Layer 6 of a small transformer language model trained on English Wikipedia (10 layers, counted from 0, width 64).
A neuron's activation on a vector x is GELU(weights . x + bias), where the dot is the dot product.

Input weights of the MLP neurons that the questions are about. A number n stands for (n - 128) times 0.016.
n2 (bias -0.019): 127, 136, 109, 123, 137, 106, 125, 130, 122, 169, 108, 132, 59, 117, 158, 82, 112, 134, 121, 112, 168, 136, 74, 155, 141, 112, 135, 147, 127, 128, 141, 149, 144, 126, 109, 109, 138, 85, 160, 90, 111, 183, 148, 156, 142, 154, 117, 153, 121, 152, 147, 99, 134, 112, 141, 111, 138, 137, 154, 120, 133, 83, 107, 115
n9 (bias -0.048): 85, 108, 129, 90, 115, 123, 137, 115, 157, 108, 152, 135, 162, 120, 121, 87, 149, 171, 121, 158, 141, 140, 133, 100, 155, 127, 200, 100, 134, 149, 147, 131, 158, 122, 131, 137, 145, 99, 168, 125, 81, 124, 101, 102, 159, 119, 110, 119, 116, 155, 151, 80, 106, 97, 126, 171, 85, 150, 98, 159, 86, 122, 169, 169
n23 (bias -0.056): 105, 177, 114, 115, 111, 118, 116, 108, 83, 144, 127, 125, 127, 121, 145, 152, 158, 146, 126, 104, 120, 89, 98, 140, 125, 128, 138, 155, 152, 183, 144, 140, 171, 153, 133, 147, 92, 126, 67, 140, 132, 117, 127, 87, 122, 137, 172, 107, 143, 129, 140, 85, 106, 152, 135, 182, 106, 96, 88, 111, 130, 156, 113, 138
n35 (bias -0.098): 139, 109, 131, 97, 105, 124, 97, 115, 176, 156, 141, 77, 118, 144, 116, 144, 125, 88, 95, 119, 91, 105, 148, 186, 157, 185, 151, 145, 114, 113, 141, 69, 105, 155, 115, 156, 107, 96, 95, 138, 126, 125, 124, 119, 136, 94, 153, 92, 119, 102, 94, 174, 143, 119, 107, 173, 136, 139, 143, 124, 196, 133, 84, 120
n38 (bias -0.026): 109, 146, 158, 148, 121, 165, 91, 143, 122, 143, 108, 151, 92, 82, 103, 128, 135, 90, 181, 160, 149, 164, 149, 125, 140, 119, 136, 165, 62, 141, 101, 64, 68, 141, 164, 146, 174, 140, 95, 162, 100, 129, 177, 157, 105, 92, 124, 135, 98, 149, 144, 104, 90, 136, 117, 108, 133, 119, 111, 107, 155, 109, 152, 117
n39 (bias -0.081): 157, 111, 138, 98, 94, 108, 199, 130, 138, 157, 136, 151, 109, 102, 83, 104, 90, 88, 165, 158, 187, 143, 134, 112, 128, 157, 167, 119, 134, 163, 68, 108, 187, 98, 140, 116, 124, 92, 79, 128, 81, 133, 137, 132, 120, 119, 150, 152, 173, 139, 122, 140, 116, 115, 130, 122, 176, 153, 126, 104, 77, 149, 106, 172
n42 (bias -0.051): 157, 169, 147, 160, 94, 119, 148, 93, 139, 103, 147, 132, 144, 59, 115, 107, 149, 133, 128, 133, 151, 78, 102, 107, 181, 110, 137, 122, 125, 150, 78, 118, 93, 117, 168, 109, 128, 140, 65, 127, 142, 144, 138, 157, 132, 157, 191, 147, 160, 125, 95, 99, 149, 111, 162, 100, 130, 181, 154, 89, 133, 108, 145, 115
n46 (bias -0.045): 131, 103, 126, 98, 125, 154, 84, 130, 146, 168, 158, 161, 127, 132, 136, 121, 185, 105, 138, 116, 190, 127, 121, 105, 152, 161, 108, 115, 139, 117, 129, 127, 131, 147, 184, 145, 146, 152, 108, 103, 169, 148, 33, 131, 176, 154, 138, 81, 129, 158, 104, 101, 139, 141, 90, 149, 110, 113, 60, 109, 129, 160, 156, 122
n51 (bias -0.009): 148, 110, 109, 111, 102, 156, 145, 138, 143, 89, 127, 115, 99, 101, 78, 104, 109, 100, 110, 149, 121, 165, 145, 123, 134, 160, 160, 105, 75, 144, 95, 122, 104, 171, 117, 108, 98, 154, 131, 101, 73, 138, 140, 148, 153, 154, 135, 177, 175, 130, 93, 131, 139, 109, 167, 135, 178, 134, 94, 75, 104, 102, 182, 137
n53 (bias -0.102): 150, 143, 143, 134, 179, 155, 91, 144, 118, 169, 144, 101, 135, 117, 131, 111, 130, 141, 111, 136, 139, 183, 121, 113, 109, 106, 125, 175, 92, 130, 149, 127, 130, 141, 101, 122, 146, 122, 117, 195, 151, 107, 110, 155, 129, 102, 136, 145, 108, 195, 89, 63, 117, 76, 173, 124, 109, 141, 165, 115, 97, 127, 163, 107
n59 (bias -0.009): 102, 116, 123, 139, 151, 109, 187, 121, 81, 129, 132, 155, 107, 130, 108, 83, 136, 86, 159, 138, 121, 147, 85, 85, 119, 120, 140, 144, 69, 147, 146, 148, 144, 78, 132, 137, 108, 141, 136, 136, 105, 111, 105, 145, 120, 127, 160, 140, 157, 125, 111, 134, 168, 108, 96, 141, 183, 135, 76, 78, 131, 137, 191, 185
n76 (bias -0.069): 179, 162, 140, 156, 143, 117, 115, 118, 109, 167, 83, 78, 118, 95, 171, 116, 126, 141, 99, 114, 171, 115, 116, 111, 112, 136, 81, 185, 176, 113, 166, 142, 109, 117, 80, 125, 163, 106, 132, 148, 119, 91, 130, 111, 101, 107, 155, 155, 117, 117, 136, 149, 109, 159, 106, 131, 110, 152, 99, 111, 129, 143, 166, 94
n80 (bias -0.066): 108, 149, 140, 114, 68, 178, 144, 152, 122, 100, 92, 135, 120, 74, 148, 143, 77, 129, 98, 116, 113, 181, 123, 128, 169, 144, 168, 171, 107, 129, 172, 131, 102, 135, 169, 88, 133, 98, 138, 108, 125, 151, 134, 103, 115, 97, 160, 145, 154, 122, 147, 134, 152, 106, 95, 149, 140, 142, 108, 150, 132, 118, 82, 134
n83 (bias -0.037): 136, 91, 90, 92, 126, 105, 145, 135, 80, 101, 153, 174, 86, 162, 127, 128, 105, 179, 163, 127, 119, 125, 164, 116, 165, 166, 145, 174, 98, 131, 120, 169, 82, 112, 103, 83, 157, 108, 134, 141, 91, 155, 131, 138, 154, 140, 150, 101, 104, 95, 124, 103, 119, 169, 126, 104, 124, 138, 121, 169, 138, 98, 129, 148
n89 (bias -0.009): 173, 102, 83, 151, 141, 77, 135, 140, 161, 157, 146, 147, 148, 114, 138, 127, 142, 125, 122, 130, 139, 119, 108, 87, 124, 104, 93, 121, 128, 163, 108, 87, 125, 128, 165, 103, 113, 130, 165, 143, 75, 131, 130, 101, 88, 133, 161, 153, 165, 116, 136, 187, 96, 148, 132, 157, 179, 126, 37, 142, 143, 115, 108, 103
n94 (bias -0.070): 141, 113, 143, 134, 83, 110, 162, 138, 187, 120, 158, 121, 175, 72, 191, 142, 144, 137, 145, 85, 143, 133, 98, 118, 101, 103, 94, 126, 86, 92, 122, 140, 139, 151, 188, 129, 182, 142, 148, 153, 138, 160, 133, 159, 170, 99, 149, 133, 113, 118, 105, 138, 85, 149, 108, 130, 98, 109, 101, 103, 132, 110, 137, 147
n107 (bias -0.092): 173, 104, 135, 106, 103, 155, 168, 104, 121, 146, 159, 114, 145, 117, 105, 126, 97, 144, 76, 128, 117, 145, 136, 137, 156, 100, 143, 111, 100, 102, 131, 156, 145, 149, 107, 126, 131, 163, 115, 152, 152, 178, 166, 123, 126, 154, 149, 104, 153, 126, 87, 68, 165, 131, 95, 193, 117, 151, 120, 106, 164, 154, 126, 139
n111 (bias -0.058): 133, 132, 101, 95, 155, 136, 152, 112, 137, 122, 146, 158, 102, 148, 156, 121, 136, 160, 131, 119, 124, 120, 124, 126, 128, 144, 136, 90, 173, 103, 92, 88, 147, 175, 123, 117, 147, 91, 117, 117, 157, 142, 135, 143, 96, 72, 111, 134, 102, 126, 84, 145, 82, 111, 124, 126, 125, 170, 128, 137, 31, 111, 169, 140
n113 (bias -0.057): 101, 150, 156, 121, 112, 55, 103, 161, 109, 123, 122, 72, 174, 138, 120, 116, 121, 127, 138, 116, 138, 137, 114, 145, 152, 110, 125, 115, 198, 102, 128, 99, 125, 137, 105, 140, 100, 127, 144, 143, 155, 115, 147, 122, 163, 167, 134, 91, 162, 96, 149, 119, 140, 97, 135, 164, 72, 149, 118, 128, 161, 157, 129, 70
n155 (bias -0.018): 154, 109, 148, 102, 125, 80, 145, 100, 185, 136, 154, 94, 70, 124, 132, 113, 95, 122, 152, 161, 141, 114, 173, 99, 82, 128, 139, 132, 136, 121, 120, 127, 86, 166, 162, 142, 158, 130, 52, 148, 136, 127, 132, 191, 170, 101, 159, 142, 112, 139, 117, 168, 135, 122, 145, 135, 112, 100, 127, 138, 134, 88, 142, 121
n159 (bias -0.112): 157, 89, 122, 131, 95, 148, 126, 142, 161, 132, 138, 187, 118, 85, 99, 134, 114, 154, 153, 141, 108, 176, 137, 127, 81, 106, 115, 103, 138, 102, 110, 157, 166, 105, 98, 126, 105, 68, 174, 130, 154, 112, 126, 143, 143, 194, 136, 85, 106, 107, 124, 148, 114, 161, 109, 127, 116, 120, 148, 184, 112, 100, 124, 131
n175 (bias -0.018): 125, 153, 99, 132, 108, 160, 129, 161, 127, 163, 174, 115, 126, 93, 143, 132, 148, 176, 154, 123, 170, 167, 134, 116, 111, 137, 163, 114, 151, 115, 80, 144, 125, 141, 125, 108, 130, 89, 88, 167, 103, 131, 162, 178, 170, 121, 143, 127, 131, 106, 123, 126, 150, 104, 95, 88, 123, 84, 114, 110, 109, 96, 143, 183
n182 (bias -0.013): 86, 143, 79, 112, 163, 105, 131, 139, 82, 162, 111, 142, 129, 126, 128, 115, 146, 138, 122, 199, 105, 104, 190, 136, 105, 133, 133, 154, 141, 103, 121, 115, 123, 100, 107, 137, 80, 97, 172, 88, 91, 106, 128, 131, 106, 148, 171, 131, 133, 151, 123, 140, 110, 156, 151, 135, 128, 109, 179, 123, 153, 122, 158, 134
n187 (bias -0.076): 96, 97, 164, 120, 148, 106, 168, 113, 162, 154, 135, 121, 70, 101, 107, 139, 93, 131, 122, 111, 166, 145, 168, 114, 187, 149, 132, 147, 122, 75, 110, 141, 160, 137, 141, 116, 102, 150, 125, 154, 132, 110, 149, 179, 184, 173, 114, 101, 9, 156, 129, 94, 110, 106, 123, 113, 97, 169, 107, 133, 78, 129, 157, 113
n189 (bias -0.044): 150, 68, 155, 123, 137, 111, 83, 133, 125, 180, 91, 108, 132, 82, 133, 150, 109, 127, 180, 141, 138, 137, 96, 82, 139, 126, 120, 179, 140, 151, 100, 129, 67, 133, 141, 103, 157, 136, 131, 149, 132, 69, 165, 91, 155, 113, 118, 131, 152, 123, 143, 107, 131, 148, 136, 133, 109, 74, 132, 128, 114, 92, 132, 114
n215 (bias -0.022): 151, 129, 133, 112, 108, 115, 124, 124, 142, 131, 101, 113, 103, 104, 166, 102, 151, 149, 75, 115, 120, 162, 160, 182, 141, 111, 115, 144, 125, 115, 166, 95, 151, 104, 124, 102, 132, 81, 132, 176, 80, 73, 145, 122, 124, 118, 142, 119, 157, 172, 122, 129, 130, 118, 56, 119, 151, 156, 121, 117, 118, 105, 118, 193
n223 (bias -0.037): 104, 118, 137, 130, 135, 94, 159, 152, 169, 138, 98, 113, 173, 141, 87, 147, 116, 112, 131, 151, 131, 81, 95, 134, 75, 100, 153, 155, 133, 163, 101, 116, 131, 146, 137, 142, 98, 110, 140, 108, 109, 148, 155, 147, 136, 137, 118, 124, 177, 128, 85, 115, 125, 95, 121, 135, 153, 110, 129, 96, 108, 129, 107, 135
n225 (bias -0.082): 96, 127, 155, 144, 104, 166, 126, 113, 101, 136, 154, 131, 133, 163, 124, 115, 127, 128, 151, 166, 137, 103, 110, 60, 144, 118, 85, 130, 143, 144, 81, 115, 130, 125, 142, 135, 68, 137, 121, 126, 108, 108, 176, 159, 179, 91, 92, 115, 82, 161, 121, 112, 144, 200, 173, 168, 118, 151, 123, 99, 112, 87, 107, 146
n232 (bias -0.047): 121, 141, 124, 124, 171, 96, 103, 110, 151, 104, 86, 148, 107, 144, 80, 127, 160, 130, 127, 127, 153, 126, 91, 126, 125, 94, 116, 128, 166, 142, 95, 155, 133, 106, 148, 157, 143, 161, 167, 98, 123, 173, 122, 92, 75, 102, 122, 153, 133, 103, 115, 87, 145, 121, 148, 108, 136, 142, 125, 93, 97, 135, 135, 143
n244 (bias -0.003): 133, 100, 120, 119, 180, 126, 117, 162, 161, 105, 136, 101, 122, 114, 100, 138, 156, 103, 70, 164, 130, 111, 128, 142, 141, 109, 145, 112, 101, 149, 162, 149, 135, 165, 135, 150, 147, 94, 164, 139, 132, 115, 116, 112, 89, 114, 101, 115, 132, 90, 128, 130, 164, 166, 147, 143, 85, 133, 115, 137, 136, 105, 114, 130

Each question shows a token from some text and the vector x that enters the MLP there. A number n stands for (n - 128) times 0.025.

" B": 119, 142, 140, 185, 209, 154, 172, 140, 133, 115, 101, 92, 147, 167, 172, 127, 87, 123, 136, 152, 115, 125, 154, 140, 164, 114, 125, 41, 123, 179, 128, 145, 100, 125, 124, 148, 123, 159, 121, 109, 160, 114, 62, 94, 140, 124, 128, 157, 122, 123, 148, 115, 99, 122, 118, 79, 172, 103, 140, 119, 149, 75, 119, 110
The two highest activations, in order: n244, n232

" p": 152, 108, 120, 146, 184, 163, 172, 102, 122, 126, 119, 99, 132, 198, 166, 139, 118, 143, 161, 118, 129, 118, 145, 131, 128, 116, 92, 47, 103, 179, 97, 207, 120, 112, 123, 180, 99, 149, 103, 115, 141, 114, 100, 96, 157, 151, 127, 166, 123, 120, 162, 99, 78, 110, 101, 113, 185, 139, 120, 142, 158, 89, 104, 119
The two highest activations, in order: n59, n89

"w": 147, 116, 142, 147, 137, 140, 186, 115, 120, 74, 87, 129, 184, 153, 166, 156, 80, 151, 153, 137, 128, 134, 153, 143, 167, 132, 92, 96, 102, 178, 112, 132, 153, 130, 156, 154, 110, 114, 123, 130, 148, 134, 39, 89, 126, 116, 111, 129, 162, 105, 167, 115, 98, 77, 104, 99, 180, 135, 152, 181, 178, 91, 67, 108
The neuron with the highest activation: n80

"ul": 154, 171, 148, 169, 171, 173, 141, 129, 112, 61, 90, 73, 185, 171, 162, 155, 111, 115, 107, 128, 137, 140, 152, 177, 169, 90, 117, 70, 143, 135, 82, 147, 103, 86, 131, 161, 133, 127, 84, 102, 143, 166, 104, 123, 140, 95, 131, 159, 131, 139, 147, 89, 96, 119, 101, 86, 182, 123, 120, 133, 189, 131, 115, 109
The most active neuron and its activation: n42, at about 2.7

"s": 147, 121, 146, 175, 155, 152, 155, 172, 157, 113, 95, 93, 132, 188, 179, 144, 99, 115, 152, 114, 145, 92, 157, 141, 145, 123, 120, 89, 167, 114, 61, 152, 133, 113, 129, 169, 96, 103, 113, 98, 144, 117, 82, 100, 130, 122, 134, 153, 127, 125, 165, 81, 92, 112, 94, 126, 165, 108, 147, 180, 185, 88, 117, 127
The neuron with the highest activation: n113

"n": 168, 133, 147, 149, 153, 158, 117, 101, 120, 81, 7, 94, 153, 163, 173, 169, 101, 119, 123, 119, 118, 143, 158, 122, 139, 114, 111, 70, 113, 154, 109, 151, 136, 87, 100, 147, 141, 121, 118, 120, 162, 139, 75, 124, 139, 148, 111, 144, 144, 138, 150, 142, 70, 121, 119, 115, 182, 113, 158, 188, 199, 93, 137, 145
The three highest activations, in order: n159, n76, n215

" pr": 127, 126, 128, 122, 169, 175, 144, 125, 116, 99, 51, 107, 124, 175, 174, 137, 133, 86, 162, 173, 125, 110, 172, 141, 146, 127, 115, 56, 128, 151, 94, 149, 148, 114, 63, 123, 131, 165, 139, 118, 154, 101, 83, 106, 138, 153, 110, 185, 117, 113, 157, 107, 112, 121, 125, 135, 192, 143, 142, 171, 133, 129, 95, 84
The two highest activations, in order: n182, n232

"3": 122, 149, 116, 147, 139, 154, 147, 144, 146, 122, 109, 82, 137, 211, 181, 154, 117, 131, 155, 112, 124, 137, 165, 146, 153, 120, 94, 86, 107, 125, 104, 147, 101, 105, 78, 173, 126, 149, 112, 87, 147, 102, 86, 112, 110, 94, 135, 158, 126, 172, 145, 103, 123, 72, 90, 68, 218, 151, 133, 175, 205, 91, 156, 91
The neuron with the highest activation: n35

" W": 121, 130, 145, 136, 168, 166, 192, 136, 130, 107, 93, 105, 161, 149, 176, 151, 83, 139, 139, 147, 117, 119, 151, 167, 136, 128, 119, 32, 125, 174, 116, 145, 102, 109, 132, 139, 132, 156, 127, 118, 157, 145, 52, 109, 111, 121, 106, 167, 128, 106, 155, 117, 89, 102, 115, 99, 181, 122, 147, 160, 158, 80, 114, 116
The neuron with the highest activation: n80

"or": 195, 134, 129, 146, 188, 158, 148, 147, 148, 89, 119, 105, 133, 163, 202, 138, 96, 79, 127, 120, 125, 121, 179, 140, 133, 89, 99, 61, 118, 138, 90, 141, 149, 151, 138, 138, 111, 122, 87, 112, 135, 105, 99, 122, 143, 136, 140, 138, 141, 150, 161, 86, 122, 116, 105, 72, 158, 118, 135, 163, 160, 82, 103, 152
The neuron with the highest activation: n215

"ted": 148, 117, 153, 116, 155, 173, 142, 185, 148, 105, 100, 90, 147, 168, 174, 156, 90, 134, 143, 108, 110, 88, 171, 126, 118, 125, 113, 101, 102, 176, 88, 126, 137, 156, 112, 195, 100, 167, 87, 92, 148, 106, 101, 95, 136, 98, 152, 150, 149, 140, 132, 66, 112, 134, 96, 82, 167, 131, 128, 171, 144, 81, 136, 141
The neuron with the highest activation: n223

"ip": 170, 147, 155, 131, 186, 162, 145, 124, 125, 98, 66, 119, 164, 161, 208, 152, 109, 137, 124, 111, 78, 129, 156, 111, 164, 98, 94, 63, 113, 137, 100, 146, 171, 147, 69, 151, 96, 138, 126, 95, 119, 159, 137, 89, 131, 105, 112, 139, 144, 128, 148, 84, 128, 121, 118, 106, 186, 95, 164, 133, 150, 96, 119, 146
The two highest activations, in order: n107, n232

" c": 117, 146, 138, 157, 200, 181, 149, 116, 113, 81, 103, 128, 139, 178, 175, 146, 93, 93, 161, 121, 119, 110, 125, 123, 132, 128, 118, 20, 116, 187, 129, 151, 158, 129, 128, 142, 108, 163, 110, 99, 129, 95, 104, 96, 112, 133, 138, 177, 128, 123, 136, 112, 122, 105, 100, 84, 180, 139, 139, 166, 137, 112, 140, 108
The neuron with the highest activation: n59

"5": 113, 132, 121, 164, 151, 137, 132, 125, 148, 135, 99, 97, 159, 211, 191, 158, 113, 134, 141, 125, 121, 141, 174, 141, 160, 112, 97, 89, 129, 113, 100, 118, 89, 107, 95, 167, 120, 140, 136, 103, 149, 96, 87, 97, 114, 87, 139, 174, 123, 140, 150, 89, 120, 54, 110, 77, 207, 142, 136, 186, 210, 113, 143, 92
The neuron with the highest activation: n35

" ob": 146, 113, 133, 122, 187, 160, 130, 93, 112, 117, 96, 118, 144, 186, 204, 144, 126, 109, 125, 151, 136, 110, 151, 117, 148, 116, 73, 57, 129, 195, 118, 163, 117, 144, 61, 150, 113, 164, 129, 101, 165, 116, 131, 108, 142, 115, 102, 111, 152, 111, 159, 87, 113, 117, 133, 103, 179, 93, 142, 150, 158, 99, 132, 130
The three highest activations, in order: n225, n189, n232

" the": 130, 101, 143, 140, 155, 161, 122, 158, 142, 110, 106, 108, 155, 129, 209, 163, 123, 101, 152, 99, 129, 108, 145, 129, 169, 127, 107, 66, 135, 175, 74, 146, 135, 133, 108, 164, 130, 146, 117, 121, 140, 120, 107, 108, 158, 143, 117, 152, 113, 116, 132, 96, 120, 127, 96, 36, 168, 157, 129, 146, 156, 97, 153, 89
The two highest activations, in order: n42, n46

"ed": 131, 103, 152, 118, 172, 174, 118, 181, 122, 119, 109, 93, 121, 169, 175, 157, 103, 124, 134, 154, 133, 107, 156, 138, 135, 125, 115, 93, 121, 162, 71, 141, 133, 155, 120, 199, 91, 140, 71, 81, 153, 81, 118, 113, 147, 122, 129, 149, 124, 129, 144, 84, 122, 140, 112, 58, 148, 132, 122, 178, 170, 75, 155, 138
The neuron with the highest activation: n225

"C": 119, 140, 141, 182, 177, 130, 163, 107, 126, 94, 89, 152, 155, 145, 162, 126, 73, 132, 150, 111, 115, 111, 153, 133, 157, 161, 134, 54, 158, 170, 105, 174, 102, 113, 121, 165, 132, 178, 71, 80, 91, 106, 117, 114, 148, 96, 136, 140, 133, 141, 161, 123, 100, 114, 105, 62, 169, 143, 132, 177, 162, 80, 132, 110
The neuron with the highest activation: n42

"ar": 182, 138, 132, 144, 185, 180, 127, 117, 150, 52, 100, 114, 141, 136, 196, 143, 118, 100, 103, 160, 106, 117, 155, 114, 155, 115, 115, 54, 125, 124, 105, 113, 133, 112, 140, 152, 110, 130, 105, 107, 157, 101, 117, 125, 176, 145, 109, 154, 141, 139, 176, 99, 93, 129, 113, 60, 144, 108, 144, 186, 193, 100, 110, 122
The three highest activations, in order: n42, n244, n159

"earch": 148, 127, 148, 118, 166, 164, 144, 147, 170, 86, 80, 120, 110, 139, 211, 150, 90, 96, 156, 145, 155, 132, 147, 124, 139, 119, 124, 83, 128, 170, 75, 149, 159, 134, 100, 173, 112, 114, 117, 88, 128, 122, 114, 94, 143, 133, 126, 152, 118, 129, 159, 98, 111, 116, 92, 79, 158, 108, 139, 174, 158, 67, 123, 142
The neuron with the highest activation: n2

"in": 141, 129, 130, 132, 174, 159, 145, 153, 153, 93, 110, 104, 181, 180, 204, 161, 70, 123, 153, 142, 103, 114, 153, 130, 141, 108, 117, 83, 147, 169, 99, 149, 130, 113, 119, 164, 75, 109, 123, 100, 142, 122, 99, 117, 151, 96, 123, 146, 152, 143, 134, 97, 116, 85, 96, 54, 172, 96, 120, 165, 185, 76, 116, 147
The most active neuron and its activation: n223, at about 2.7

" as": 138, 108, 121, 143, 122, 147, 142, 171, 144, 100, 105, 86, 158, 140, 219, 159, 114, 104, 149, 96, 138, 134, 154, 127, 122, 118, 120, 71, 119, 175, 65, 167, 142, 137, 113, 139, 124, 154, 108, 120, 139, 110, 105, 114, 135, 132, 112, 150, 115, 130, 161, 82, 105, 135, 118, 93, 163, 119, 137, 161, 159, 85, 157, 130
The neuron with the highest activation: n94

"ation": 137, 138, 138, 151, 176, 168, 145, 173, 164, 71, 94, 111, 127, 174, 205, 151, 98, 108, 150, 106, 133, 123, 143, 110, 131, 117, 111, 65, 156, 136, 82, 140, 134, 141, 101, 156, 114, 139, 109, 94, 138, 106, 122, 100, 143, 108, 155, 158, 146, 106, 146, 84, 127, 102, 84, 92, 167, 114, 134, 167, 173, 83, 127, 139
The neuron with the highest activation: n175

"ory": 160, 132, 131, 145, 180, 148, 147, 142, 163, 61, 96, 103, 126, 151, 214, 139, 99, 132, 142, 101, 120, 138, 146, 144, 144, 133, 105, 70, 149, 146, 76, 148, 138, 138, 105, 134, 119, 131, 123, 109, 139, 105, 119, 93, 148, 117, 118, 154, 131, 119, 174, 83, 114, 119, 102, 85, 176, 91, 131, 168, 183, 79, 132, 141
The two highest activations, in order: n215, n175

" and": 115, 98, 155, 154, 161, 161, 131, 181, 148, 110, 87, 90, 141, 135, 197, 143, 91, 129, 154, 75, 124, 131, 157, 133, 136, 133, 127, 76, 108, 169, 94, 148, 149, 126, 88, 164, 104, 144, 109, 92, 125, 97, 113, 125, 151, 130, 130, 144, 134, 109, 165, 94, 95, 117, 103, 71, 148, 141, 148, 175, 157, 88, 186, 118
The most active neuron and its activation: n187, at about 1.2

"8": 122, 140, 115, 164, 161, 145, 135, 132, 153, 87, 119, 108, 150, 185, 211, 146, 104, 136, 152, 111, 134, 119, 168, 120, 139, 131, 93, 83, 162, 157, 108, 120, 125, 124, 114, 174, 120, 113, 98, 94, 143, 85, 73, 107, 132, 103, 126, 133, 122, 166, 169, 96, 127, 83, 96, 72, 188, 120, 98, 190, 184, 87, 148, 125
The neuron with the highest activation: n46

"ich": 124, 148, 129, 161, 195, 198, 159, 133, 127, 80, 87, 128, 170, 138, 214, 131, 98, 121, 156, 147, 82, 122, 158, 142, 133, 95, 114, 100, 111, 144, 110, 138, 110, 117, 87, 142, 98, 130, 138, 96, 150, 130, 87, 119, 145, 124, 150, 147, 140, 102, 120, 126, 68, 126, 92, 98, 181, 92, 123, 153, 201, 99, 145, 120
The two highest activations, in order: n182, n59

" work": 153, 122, 135, 133, 169, 177, 169, 143, 151, 102, 99, 105, 140, 147, 206, 166, 120, 95, 128, 131, 129, 113, 149, 135, 108, 120, 95, 74, 120, 178, 88, 180, 158, 122, 96, 152, 106, 115, 117, 72, 147, 115, 106, 85, 153, 119, 139, 167, 107, 131, 163, 100, 132, 89, 89, 89, 168, 124, 136, 168, 147, 88, 114, 144
The three highest activations, in order: n159, n2, n223

"2": 126, 146, 122, 131, 148, 149, 150, 139, 161, 119, 89, 102, 129, 220, 177, 158, 125, 139, 159, 117, 127, 141, 154, 127, 152, 128, 78, 87, 124, 126, 118, 136, 99, 103, 97, 164, 131, 145, 110, 90, 144, 104, 79, 131, 105, 93, 128, 157, 126, 164, 152, 105, 131, 36, 101, 72, 209, 143, 125, 173, 221, 86, 147, 89
The neuron with the highest activation: n35

"ison": 145, 123, 144, 140, 199, 160, 152, 133, 147, 106, 104, 103, 144, 158, 220, 148, 81, 120, 154, 116, 124, 104, 140, 157, 176, 105, 110, 89, 124, 146, 80, 141, 151, 124, 84, 163, 105, 123, 146, 103, 139, 120, 101, 105, 157, 117, 122, 153, 134, 128, 143, 99, 109, 87, 98, 61, 148, 112, 111, 150, 184, 87, 135, 155
The two highest activations, in order: n2, n215

" S": 120, 156, 142, 144, 209, 150, 184, 130, 113, 103, 99, 108, 143, 158, 163, 152, 111, 101, 132, 152, 124, 122, 137, 140, 147, 135, 145, 32, 157, 148, 88, 158, 105, 125, 122, 157, 128, 144, 137, 114, 142, 139, 70, 125, 140, 108, 98, 151, 125, 103, 125, 90, 83, 115, 104, 95, 193, 130, 143, 172, 149, 96, 152, 105
The neuron with the highest activation: n111

"9": 130, 131, 98, 177, 153, 179, 140, 127, 162, 100, 110, 104, 159, 172, 203, 142, 114, 146, 133, 112, 148, 120, 161, 123, 141, 134, 100, 75, 157, 139, 94, 130, 112, 127, 109, 177, 124, 122, 100, 95, 150, 84, 97, 108, 134, 104, 140, 120, 109, 145, 158, 83, 121, 94, 88, 71, 190, 122, 110, 199, 198, 95, 149, 119
The most active neuron and its activation: n46, at about 1.2

"ical": 143, 149, 132, 134, 157, 157, 122, 149, 150, 43, 91, 103, 141, 142, 217, 150, 94, 114, 146, 104, 131, 133, 142, 123, 136, 125, 102, 64, 142, 164, 87, 128, 152, 157, 83, 165, 108, 140, 120, 99, 143, 131, 145, 110, 150, 128, 122, 155, 138, 109, 155, 102, 116, 121, 87, 77, 169, 130, 144, 157, 162, 76, 135, 126
The three highest activations, in order: n111, n51, n175

"ong": 139, 132, 127, 127, 172, 166, 150, 140, 140, 95, 83, 89, 177, 168, 206, 158, 115, 130, 137, 138, 119, 141, 158, 108, 162, 123, 125, 79, 112, 154, 69, 139, 143, 111, 97, 188, 127, 156, 132, 99, 153, 134, 119, 90, 154, 133, 107, 126, 128, 148, 147, 84, 84, 97, 93, 95, 171, 92, 121, 159, 157, 84, 127, 123
The neuron with the highest activation: n9

"k": 161, 141, 117, 148, 185, 161, 162, 120, 154, 83, 117, 95, 153, 173, 170, 142, 101, 133, 127, 123, 112, 108, 146, 121, 142, 137, 151, 70, 130, 168, 46, 133, 128, 114, 125, 150, 111, 143, 132, 104, 157, 118, 101, 92, 139, 118, 128, 141, 132, 132, 152, 95, 85, 114, 81, 102, 201, 113, 128, 154, 201, 96, 145, 133
The neuron with the highest activation: n89

".\n\n": 144, 93, 117, 147, 181, 138, 141, 175, 142, 114, 89, 90, 149, 142, 193, 150, 93, 116, 130, 129, 138, 112, 150, 124, 132, 130, 118, 77, 135, 192, 98, 167, 122, 132, 94, 134, 146, 162, 103, 134, 121, 100, 79, 106, 151, 136, 139, 165, 90, 138, 144, 55, 106, 118, 106, 101, 144, 146, 131, 183, 137, 102, 155, 126
The two highest activations, in order: n53, n189

"adu": 155, 140, 153, 125, 191, 179, 127, 131, 155, 90, 68, 103, 157, 130, 190, 145, 96, 92, 138, 154, 161, 102, 160, 130, 136, 101, 120, 47, 123, 130, 104, 121, 140, 125, 93, 157, 138, 151, 107, 100, 157, 128, 127, 89, 132, 113, 143, 166, 126, 165, 140, 86, 84, 98, 113, 65, 153, 138, 138, 167, 195, 111, 119, 134
The neuron with the highest activation: n38

" also": 133, 110, 130, 147, 172, 173, 150, 167, 183, 96, 108, 121, 136, 147, 196, 138, 112, 132, 160, 133, 142, 104, 136, 144, 119, 136, 109, 66, 113, 161, 58, 157, 130, 134, 105, 144, 127, 128, 97, 88, 142, 99, 94, 95, 140, 146, 129, 135, 117, 131, 159, 93, 105, 112, 101, 87, 137, 128, 140, 184, 149, 99, 146, 143
The neuron with the highest activation: n159

"re": 163, 139, 143, 125, 177, 142, 153, 164, 132, 61, 122, 146, 158, 150, 184, 125, 83, 115, 160, 112, 112, 109, 150, 126, 131, 129, 143, 72, 102, 166, 82, 157, 113, 122, 105, 167, 106, 141, 97, 109, 137, 105, 104, 109, 121, 98, 116, 147, 157, 138, 183, 73, 140, 90, 113, 73, 188, 104, 149, 161, 181, 86, 129, 155
The most active neuron and its activation: n59, at about 1.5

"us": 161, 136, 155, 141, 194, 160, 153, 125, 131, 144, 44, 125, 152, 154, 161, 83, 151, 69, 143, 167, 120, 90, 142, 135, 160, 129, 101, 125, 151, 161, 104, 154, 176, 100, 118, 160, 60, 129, 75, 143, 129, 121, 90, 101, 119, 99, 88, 154, 144, 154, 141, 89, 109, 108, 120, 82, 193, 103, 108, 177, 189, 117, 101, 125
The two highest activations, in order: n39, n59